Layer 4 of a small transformer language model trained on English Wikipedia (10 layers, counted from 0, width 128). Numbers have three digits each and are written without spaces.
A neuron's activation on a vector x is GELU(weights . x + bias), where the dot is the dot product.
The model reads these tokens: "ne" "x" "t" " month" "," " he" " return" "ed" " to" " national" " " "te" "le" "vision" " in" " the" " United" " States" " and" " per"

The vector x that enters this layer's MLP at each token. A number n stands for (n - 500) times 0.01.
0 "ne": 631687511349551281337598770804514470394556395452453604650588523544470447386522437560570606522672267457525626329414666612453398390392517580515512537517543354603634430588477474548578401440494433468473521600441499436495341519635687679645409419551475651588476396402408321435411493441451521472426602826468315443431547431456499308497370408460614409377450544459253856470474642589606240595624
1 "x": 616705390390533460240410439376647505408602483393479556585610558566567246390378455607552679392704432482407480315501874588574298613473507667462518390425623463445513602617412447423586461473513571452552415610548574449496518622576711689668417647469382535496349619537476205393462469385326489447379619672508327508441647415388420526537275560722523364478578633297169731388582606329464651669574
2 "t": 548603546370565458442529598235570454213570426465386529566553533575568243320524603455539592392699388482388513359556750603547289654336539571594485308397552419411551572582387528518602483425588546477518452596535496431489530559596640710681330631452566480589455722447460157493447493388346496440312559714574150543580609354379565585626308526710541479449442627342227584474439736373571627691454
3 " month": 529439463332557390410544678337664517444547458462438528632636706642690171415509402610670681484555405475463570369541822447550423552367430513549629297308568417378523453690580316528585353459541465368444525527427608532613443473543584755806445513497357551588509567451369385313349630346404411488347487561539279501428620368455586427392383515662529648502522578389147717441542794424574622501514
4 ",": 573648508308665377356511477345592530410510525502511515605612846506559340460503392467594539355675281548566551359511674405628469579432519589471448272331582352397508409609530526476451460483581516555393449646441571466429443557465850714687342546475485566586365678435334404358355526252444540473394562732559252543464621448385517463543335665648418593476525531272215675493571713428598484512657
5 " he": 521620641352519318383463439494561639377495509386437514641466581458654343349558489434494529457753232518602547267446673527588381371499539616491491273451674425239518455508534428459613484519499511433475558544470430621536521610401731699644388624468589707546451600489417387504407623196341412499404574628626081636466541599474528461620342517695453545455499509302124704454561726518633429553562
6 " return": 551486652348531250534457274463581597528568476297478489549629601646643295437540447557514481366727442516435371417462717456554400489282610698416633302496706376290526474657419432401592413379682468485500416524427646483660387415462667624751511639466448629560563482509288324466390595239365351513450653587524252486566575506455477471575344434720430600506602555389174740497526719475600481515622
7 "ed": 614619519324542340527481422302489533405720532397413527599537613573515337485524371631604490337617285641472358349390767411453357686403539778533486388427609452497529417691423562542663495502684524482367473524519535435530478592554711697730337569311545600434384587616400286497446529247304457428346606721513342538518544434457450414531306427686592571517550628305131577469507675430534611565551
8 " to": 541591632380528345496577531402437605431667475354538525583649529592626318512485331539659621357614296640358551373431646349441347497474525665566483288335515517435600506677515457508682466526445441540456478527500560459530488520490702687687385647438589578612263628504321471378423473308381468535328561785694175524444571456336516546519360376595494595361497646345149512498471756472572555524552
9 " national": 582529500443590424421554426436494601315572524269496515646875646621748407414474446605556688418629263507566420412642684392449333523452595529495541265278730515334580506698559325608638432473389280467579465536505465531584453540477616687703378481434460567526411656425218517409288453435459395402325506664426339620516541438452436473572438464729535609467448503397368691267540659441608515743513
10 " ": 488551446413580478362580606404614516416431530316456571557942645562589265479619508557374674423687252536352480415553588455405374574438586675480430272323593398429558470640442610437739473520463413461536444584556587568484489598351614841739268660401481497503338478497454376348303531440518586528449486617428387597562705422530498379531402453595500450422493561419125552390590755447683458514544
11 "te": 574429508435478469376541489401498433435487606303428682614736570512564169389490469495432713377622236496251525459628572351488423614428579650475460325467481385453714547636353535620843297479427417402523441615561521461347463615492657693570296561473446475517439759481469417553493441402451599566391649689514350600631561392491462436530325529715441507610439451486090579429580683414692548624586
12 "le": 554506427425540357412530468463604533435522588323385512668686694491607287393478427488463783355630216421406583423539651497450314665417620613406507235443531414353525616567487616557764422517430453429574451641632580470406538635569559677608415549589371488491348635528483290512470411519297681450429670678349357506581703420542441411572361374796463523459474480436021508438622669480655575462551
13 "vision": 588470509367503547344470463343627537302650517304420497668743592576662181331536392501628631367592327504431577435457699509424428615392557579426645251283539430303578498675525536586686517548551461402499503631433524401532560492456556763707434624386374531520483713475250396516339466508384649362303519727464495582463630356365554418588390416712534489452533531467261616485605719331609505650565
14 " in": 551490426389632409412615551346564586402605581438448545708743560555639368414476313501504667301622230506322464388449586430516277467502528722532464199404586536437503436684483448447619511495544489577458403562418597568453577451395624790740330544486447624691390610450365509328332450444455405560444660732659366554443632353379511387572339419587551570447485652324283604438555706494564578567495
15 " the": 575568489286509413402510613392481554532586527316378494587707654530648344409466416533545676268698307418475592442510428551471441595402526645413369364357607477430554557693519385534716519453500337529532456490514535531411451369391724777810338608387591609678503592530373501461425466434471515535414497887507334609374573323354437510598421476680495543505523604278215554400487670449696392492412
16 " United": 483560545483474448590574492461469581450570497317430466524831511601606315433377424611592613285584360462483571445356591588495386524447616524526541404291654616397379605632524438520572407461381306532408446573423494567501363439500712919778477529384383474682403553512310382427342424521524552307387545780541235538458633422385480508701415446629606625543591467396257666344590708261533465667563
17 " States": 575555490435532348472469472557478665427596590217430487599809549501604370561466457534593541209569285455422647533505629506479369600425586477407536294299635435404404596674562536621507487520340370464467408478440521534461448665579568780777396557426383479668427615523276380470446413521542645399283538691499372517393669394470449509619389476624429457555661553320275660265563756378616432729588
18 " and": 556671439355593406430445511447506530523565659341439433627569569441477258366578432543598495359646283461443544369353676387496406632543602506454522253358652414301522514580535542475564522560512312558464379557364576681507502482470666720629366595502446570620419560691489601384386471339388578536393653894507368458434639478366510475632398603543383575389533600322227522306561741447572469561616
19 " per": 640611661358648373391529332433412467405461639359381533483682684595490265322480464504409720272735243527416396425482640498419336490525518563470476342313672365497710554659512391469501464440663319601453343499522716653540454468409614694597266724564414696662580462433418370431523518343546497613390628515557314601580599372574534474561397449629450480558481548469354629299616675491536396528525

Each question shows the input weights of one neuron of the MLP. A number n stands for (n - 500) times 0.0018.

n711 (bias -0.058): 489529484498449566438536522612409535466488643494475496383550514575616630384634410485580589517464494608488496447455388496523498466466484411429472554515397528480496401557375529375533485573456589625446450420513452451550467580458566520337524424585412438564528639462547632370484525532502521576646611471399551377457535484444436528492461522403502619508469595472455479494545496643469549488458
On which token does it fire most? 14 " in"

n139 (bias -0.063): 422412611585565529594404405528485578624551539373486533406540498539529526462507470443444502575405556502548469465504476407454520449481486557531583658596474485526451594555420445478452507619456493481532469465506500475413624413507442450406512540537575452500433498383399465557468583455509444514516398513482493516411538521554426427505568596561437571528431533481479525563583575511482463559491
On which token does it fire most? 6 " return"

n499 (bias -0.027): 435571560484472534498450521665609448607540563527527566421543527513453634475384561595456502398401579631624513535521545410573513551423589556476566487381456448558474436464549449626466483544461500572458529547552585338310506490410389546433465539489509548484405506391383610464452474426462481467578456469444465630517556331545634371486582506526490502502395476459532403498504575554454525411496
On which token does it fire most, and how strongly? 4 ",", at about 0.65

n43 (bias -0.043): 560443643525506554462410436556559549477510449650460488425532547388431589467533595494563483615511514550498456327563435478563459539460506457449553560480498433453540488487558560530453465442462416455395375508393510625480445604476466502418610425563498492355467550567612421595549557458484420573496401553486455484401557585538588521653324541582526444498468480475566498490473453508504427520604
On which token does it fire most, and how strongly? 5 " he", at about 1.3

n461 (bias -0.063): 539542484472634536494405447615379400623523519492523596332439554517442532394500477468418528457530528515484517615561591491532563525508562588414442448504544494595560612409559536483546511439314541541473557419502468554413589469392524578466504409420372496469605559443481402603591581463550466554429600404420560455423484422494508520542407343460442515500506581582554482592411444556484620328515
On which token does it fire most, and how strongly? 19 " per", at about 0.42

n82 (bias -0.056): 626594523571431557384573525427520352496646546492428555487358615469483479398422531537450542577443557540502455566483423568455590539451462455532421601409415506593399349378591459543580537515562402561479529554457498601449517480421460508498595324532494496453442475466540516433448429592519576556529458450396572532525516526534453604601498583561579374484502556479480478438428686496623400443398
On which token does it fire most? 15 " the"

n222 (bias -0.061): 548427433484474422442573604444401430623506519622584496512546475563570479729468436408521455457540555550516502629515379456549550486512536588538599538380420485461551565663374479413559474401492414390540579525528534554597525520432429456544531416466489386603498473383434514579496502575627452504550486554473382434492593514422361492488567531434577475385464491520483373455467600573450525399492
On which token does it fire most? 8 " to"

n713 (bias -0.081): 466526603510663433506416540465475547612548531436470380367446481554533459466578586591465573423523616474562371530541452610515526456544479507401557545398448433670575491591576537531492565390460504649446511401526500506535459393476396383427483615549577431439420437535502525366494582737569604494433620597519492496483479506343513412498407526571468518542544579578504512469447453465355408516500
On which token does it fire most, and how strongly? 19 " per", at about 1.1

n543 (bias -0.080): 415504551543643488483370517479506483474498434535473395529581463362468617604363471360619355561466443437474636437510464458460483527479537492472483564516532635471464571504500415415526454536532339623488512470422541484486380489516611468436429408600655564521483598437525496516446560576551600597542531516558429514504498472520500547443498485468395462492486452515550471536441630540532456515545
On which token does it fire most? 4 ","

n324 (bias -0.093): 509473574462543472412531437584436495557514394616488574411407421581659494431664589460525442539533287680485562525450540360547518417706474451458482534552450488451481543558458507414509384552640505486420523362488429498442459516468450611549306504387481483393466537374520678461552559469528633541496577573649637521438398583585414502450553570551457446438519434612476397502523402523502498485551
Its three highest activations, in order, are on tokens 5 " he", 11 "te", 8 " to"

n673 (bias -0.044): 538485623545611469543490502410406542600663396632570510452504385466559505483438485534458513353415518479531479511492541427524510445528472642511542492593378564475457466512391547416507430478443418371500560472439424502521454500545515526386447485599600602551453459543515515506578551457492665471552498481477405392588522493560397534496380424511600596558490541515549406506466498599500540496496
On which token does it fire most? 8 " to"

n219 (bias -0.076): 493473607438523563451475528556537551461502518580625502443427447577402472561355360416471548594489500572517561627489386724404469520313436489428542533491486537520534514420473509495546564512539486502531469482436570516495538418435407579375540567644532528454456578471489502391445400413368643496325531394482710471478434523448655461479589496438411554472586555607530617445537589381444418531457
On which token does it fire most? 13 "vision"

n665 (bias -0.093): 485634508462494525552647565518556545483563536481444592436500572530443498395395504538577414382518609494486393514548406519483706504554460579466527510532638408516504465587594559647463481425606513389564541424437448655611496480313449340452578492445471496484403454532488397570467455490456469477416407521423612532502502494483437440469498404536547487514612496522568463502419568568496496624510
On which token does it fire most? 7 "ed"

n559 (bias -0.060): 515435585575452407447483411569487523574555504492568562582496559500543652566502466500608417428504594430556334498494529528582548486488392576542519549537579435363429496482455345513486432642478426459479466494545551532400456523489426573386556469600592441504523432425437516489434489564726606475494477420508546560376525424477517430552437594439477597492466429517528522418521557327445385589682
On which token does it fire most? 17 " States"

n263 (bias -0.032): 435490435479587449472564645557546490579504431498618466545536471547440555549391482574527518528513581547517559410539456478522469431434417594494460625532431488556410512463482452450437508539408429466543537500462646598486362460548450493612490579450562536475487463325546521557392526576500498537563603582573573585519407356468502473398506506370453420494359472396455471560590553518581438427486
On which token does it fire most, and how strongly? 0 "ne", at about 3.2

n111 (bias -0.052): 466401472468445620518532516464538445460397436465393602555442408526452581566540494529477562586480473457445569686543538490650473448476522572312437426534543504476609481459446444494475598600580515568453508567637560440525533612460568469522480405454617506558434589425551440578520534578525620504464400459451458519392509504554583588382548358413469479432485487480529569317399561525438524521487
Its three highest activations, in order, are on tokens 2 "t", 10 " ", 11 "te"

n298 (bias -0.076): 462541479565518404427518593567554388540587542483496474410565453378454518626435595533543325413573443476587563532362523392409390551529552500428432446447606500475447396447474531441504440554507618411472610652489496582437496422395549457544639519507386600407470572540564561509460502716420470588418635569455566566466386574487598504529333485492511551498485398500590486558428494476413517504544
On which token does it fire most? 18 " and"

n291 (bias -0.028): 498575482494695513566419620510481574453550455471402498568424558446658439611569494404498567528492475561546559525448387489555535492548342547484527415398532642443417443366515500589573453446513547502565492596496422504397609524462482510478496524432441468435500492583496466294449500476519391587484552554498623574475452492416399466506525537416546517449555504580621439549406442366425500475684
On which token does it fire most? 14 " in"

n356 (bias -0.061): 413586487500507528527460414529655436511336425474481443515570500498368510510418496553476587569483578511535643403506496548419575523587403575525462474482522449591513574335433419500551480607467416365584521373476606506441417546498336418529443461562522527464464547445409581446392504513498440470616545523555546441564475383641613398516443553417564629490727550534464520542502489408512572480639
On which token does it fire most? 3 " month"

n721 (bias -0.038): 608418508454537500459595426446434432595438527482657508502492464483473498529398444617554476525531622502552484476684411457463482349492437420601528472490500529482510682544549447518562407465543500504410518453588474482510431451443432462465375577634478508531600432469478469454472447424532355385628452548526529626604519580617413510568593480475530368453506555463479524461535556459522450429427
Its two highest activations, in order, are on tokens 19 " per", 9 " national"

n20 (bias -0.102): 478609484447467401510513527618480450504466474487593402433419567537534479449472506489500508459510606483454430514693541466556519492500492565600380414528579377574481533593553442481484563565470491452489546286575578441343510455379359416488672549550464448359379565412506541576486485441449407490484456513624525515374429578542598557448605494504590562384543588510511425517444550532498450549624
On which token does it fire most? 8 " to"

n691 (bias -0.079): 349414486532557508532456548456500469623521536573556577467472455457441485496472626536469438430488604570514525442563421471494563526458652510594506311527415513562519526595562512546471428604448460536479477437387636533502431508624508643555569381418400464522586381415468476463472513629625588608510435498478518521400598564407442381496475504411461515516500469510545435466476531332569433400490
On which token does it fire most? 16 " United"

n331 (bias -0.053): 635519400588438491437481655518428505541512445507521460574511574684471513473483542443598531608482542437336415630509475476602516507419645309373491514495597593555450541478624573377399606502564490531495614607450526414564622529399531549433399502584389481437268495472553432474548514575458570500527495484603582554384473602530413502498364502531438370486462422324564432540372400621495539496505
On which token does it fire most? 1 "x"

n382 (bias -0.071): 607471482510671523548455439404457498654519511469446479455444449511436432635534512424452533494526620479624469441473450454500550429462486458498349515443517479539473346614550513555555419349470378622438446576439465432456506426632426587528361560575586609478725462479640536608516619577467477481544368539543516626496491528508431510422456414506490494442527496488487500475451473553496479442506
On which token does it fire most, and how strongly? 15 " the", at about 1.1

n760 (bias -0.083): 559576464607513603500518415376511552421448498556622350418538534486538611378430427518450422570433500426465500513504630418442576436469462511492498604547435650596648505672627546548461448475409563478450446341520356422460519538535440560425363513574615655538564491502401447546553507452465483593519403560556489487589516618522474506559301425383450522527467553570469498533496450624455433449491
On which token does it fire most? 8 " to"

n361 (bias -0.031): 395472635496504472487444549611520395500448507474485417391592650493509413382460631515541518485583463424469504483494355359451465572437550522298532567467563435542394464687568535450572480408454446531485489513471402530469496559522525434439477596524694455492481420522594508496560356540548394545599498556666534529532511560633491431529450479431476557431630409511641457531583496529451384502504
Its three highest activations, in order, are on tokens 19 " per", 10 " ", 15 " the"

n633 (bias -0.050): 323402546438573534415426477593508506476549540553610403477515517459440530588472479468539511489421581486521538477453515446418463565491553632496519598458486450613570512475504390500406520526510536492518465510560407492472506445520509420479562506381452516542558630548568426496529504513421514687352510535404452597646398519466453534561543496491467524295506604448586596418456502570481523590496
On which token does it fire most? 1 "x"

n474 (bias -0.090): 611502525560531569570563467579491369517447406541434542511430437471507546347450505472418524469566604562470544527516557400624443549540550584568419384558351531437591507377500502440692370493340547566637557440486422521491498462583420372496399634566512542582511514386482624450588505504598484514442384330617670560425548430576488431476417426522423602653403393522423551577493475528527439434558
On which token does it fire most, and how strongly? 11 "te", at about 1.8

n575 (bias -0.026): 496508421531449570410427585611410529504480500567532450447481331525435426506592451482551411509609482612408510455443538424512478531380460449485523494518510598574522562448624466500507492313411582535629460573583612397556561508650509460412602552518538531436516631528527431557449553435514432573554596441469457462508557485510466540429564437450356454521534573498593548500387447433444478470466
On which token does it fire most, and how strongly? 1 "x", at about 0.25

n426 (bias -0.031): 533474452533630597570511425539507479507474498532461444483531527542469514523365458507432486481453409558559519613570475541579426581500383439524464483408458449481415602477448569316415478440483573568549361496374326419547561446636641494549462377596500502463381461561586467530578576502494412418626458464429408498682586537590511465470686407445419435444558456550459446614448564537581587494498
On which token does it fire most, and how strongly? 12 "le", at about 0.31

n709 (bias -0.041): 574549483441512442620500486630565465500518387575462544435439382502364540517430403486532409527584508538483472537474536492431431541429374571496459514461628286584502448437542625462500480490565549437434524595478568532554571462484479581534500511441488500382448518452563500510533490363516474657460510514404591498573521498558522594500579406490583556529387536510570552435496486534461290515580
Its three highest activations, in order, are on tokens 0 "ne", 7 "ed", 19 " per"

n134 (bias -0.087): 409425500562329634620546542512496594627429573430478489592490617531533547404589487526479443485523496483510619473552373594480410487444624518453525586412373407618537442502572526531476533435452356513418498522419541461496509550552435358483574407447399529571517481496566563509534498540515390500569506425445570426511584508396515475437697534508526487527476691336449502524470562454719445486398
On which token does it fire most? 15 " the"

n328 (bias -0.032): 507415564569457574462393489515547453547579608489607427446504459407493530386462468538596525399452458415575577545417468487627470466515444471589387385538559540504504484330474398357414453412606522574531668522540585576573453532592473548607352490565546475519511483456470546535579491546485581610498496584481568467515452481482390527363423530389472628582383469387473433703560407634575459404469
On which token does it fire most, and how strongly? 15 " the", at about 0.17

n454 (bias -0.038): 367592513523575408529539433529568360359375529468438413500416399429533385577584615537472480487397420532587476504536494550548466385564424550514534419358580520555448413563552424630528604520507474476592502591489393477489551419502512567442511525583641445500573586446652527477573391446421579511601557419538423500453489380530457647562465464545568487568535411548658514515399468583465555442457
On which token does it fire most? 2 "t"

n630 (bias -0.031): 352456600451490455584428460545502565562681518635552339417435535470379535508452510534432529671502514484528520527564564467490427500584446466428542543524486438496447553537498486502467580514571492536568475571484558436592487481455526397517548606542476458560407451506473476477530450496428446529500302616450527526610527437631348449522502529576537451536526456458469522387428554445517517540441
Its three highest activations, in order, are on tokens 6 " return", 1 "x", 7 "ed"

n469 (bias -0.053): 565484551518358492590533445613500412448470531412587578486500536439473483510414414585542470458376359345617541514431340426585558648436556579579597538543584517550428447453490393617502408473471596423512599475535563437586488522441448467629524584465453577490456480529500496627462465502555433456514510510464516488480485558482406461431493518543490406674572578502468453548556347527493538502541
Its three highest activations, in order, are on tokens 7 "ed", 17 " States", 6 " return"

n71 (bias -0.076): 539544372545521460521361437545466498349511573498438464599532535445418607504479496434580375504545480547633475413520554374523597578620532561549498638548452434500482412411415455513469582505556479592447467638523683460473355487451492646515441389425572511437457614394594560637489409532604531469474403394410396417401512411453513530414564542521555491526432514504633490520380482491519535575698
On which token does it fire most? 4 ","

n699 (bias -0.043): 416370560529467567519512475538543651396490496506528556525515514578552567536604600542492509484492554599594458473427508291413478460504396508543451494650549406521552504390498518386440543449647504457534449456522534463408471500596522447498545595455622404477450520536479452593494585525482579500395488596451541388469479519603496621448445436502431360529534444527497557532638443419412590507482
On which token does it fire most? 7 "ed"

n486 (bias -0.080): 508535418508565406592538550563496595456541441506437477357604508449471463581523484479498341524382535397401578582516464510565597436362449496477530394500568531502508330476428490583423567451429553504529535500488400529516486563457377475579486545452506529542510373504542573486486481656592422607439453500386458552563502585469383528481509552535557537613446577470471531417364520485588542401669
On which token does it fire most? 17 " States"

n645 (bias -0.090): 546411577533454603510585531422562437491532480536588336553414481524594541622377468587572476591549543434492595640502467571524343442646563594465471549430558478460515540451489485528397441515513406559466474498454483519463426459431576549444605508493381548537344479478460498551686476564349617549550532515538446522479432437586463525506436561352515459558407337475553574397550430548588447428394
On which token does it fire most? 16 " United"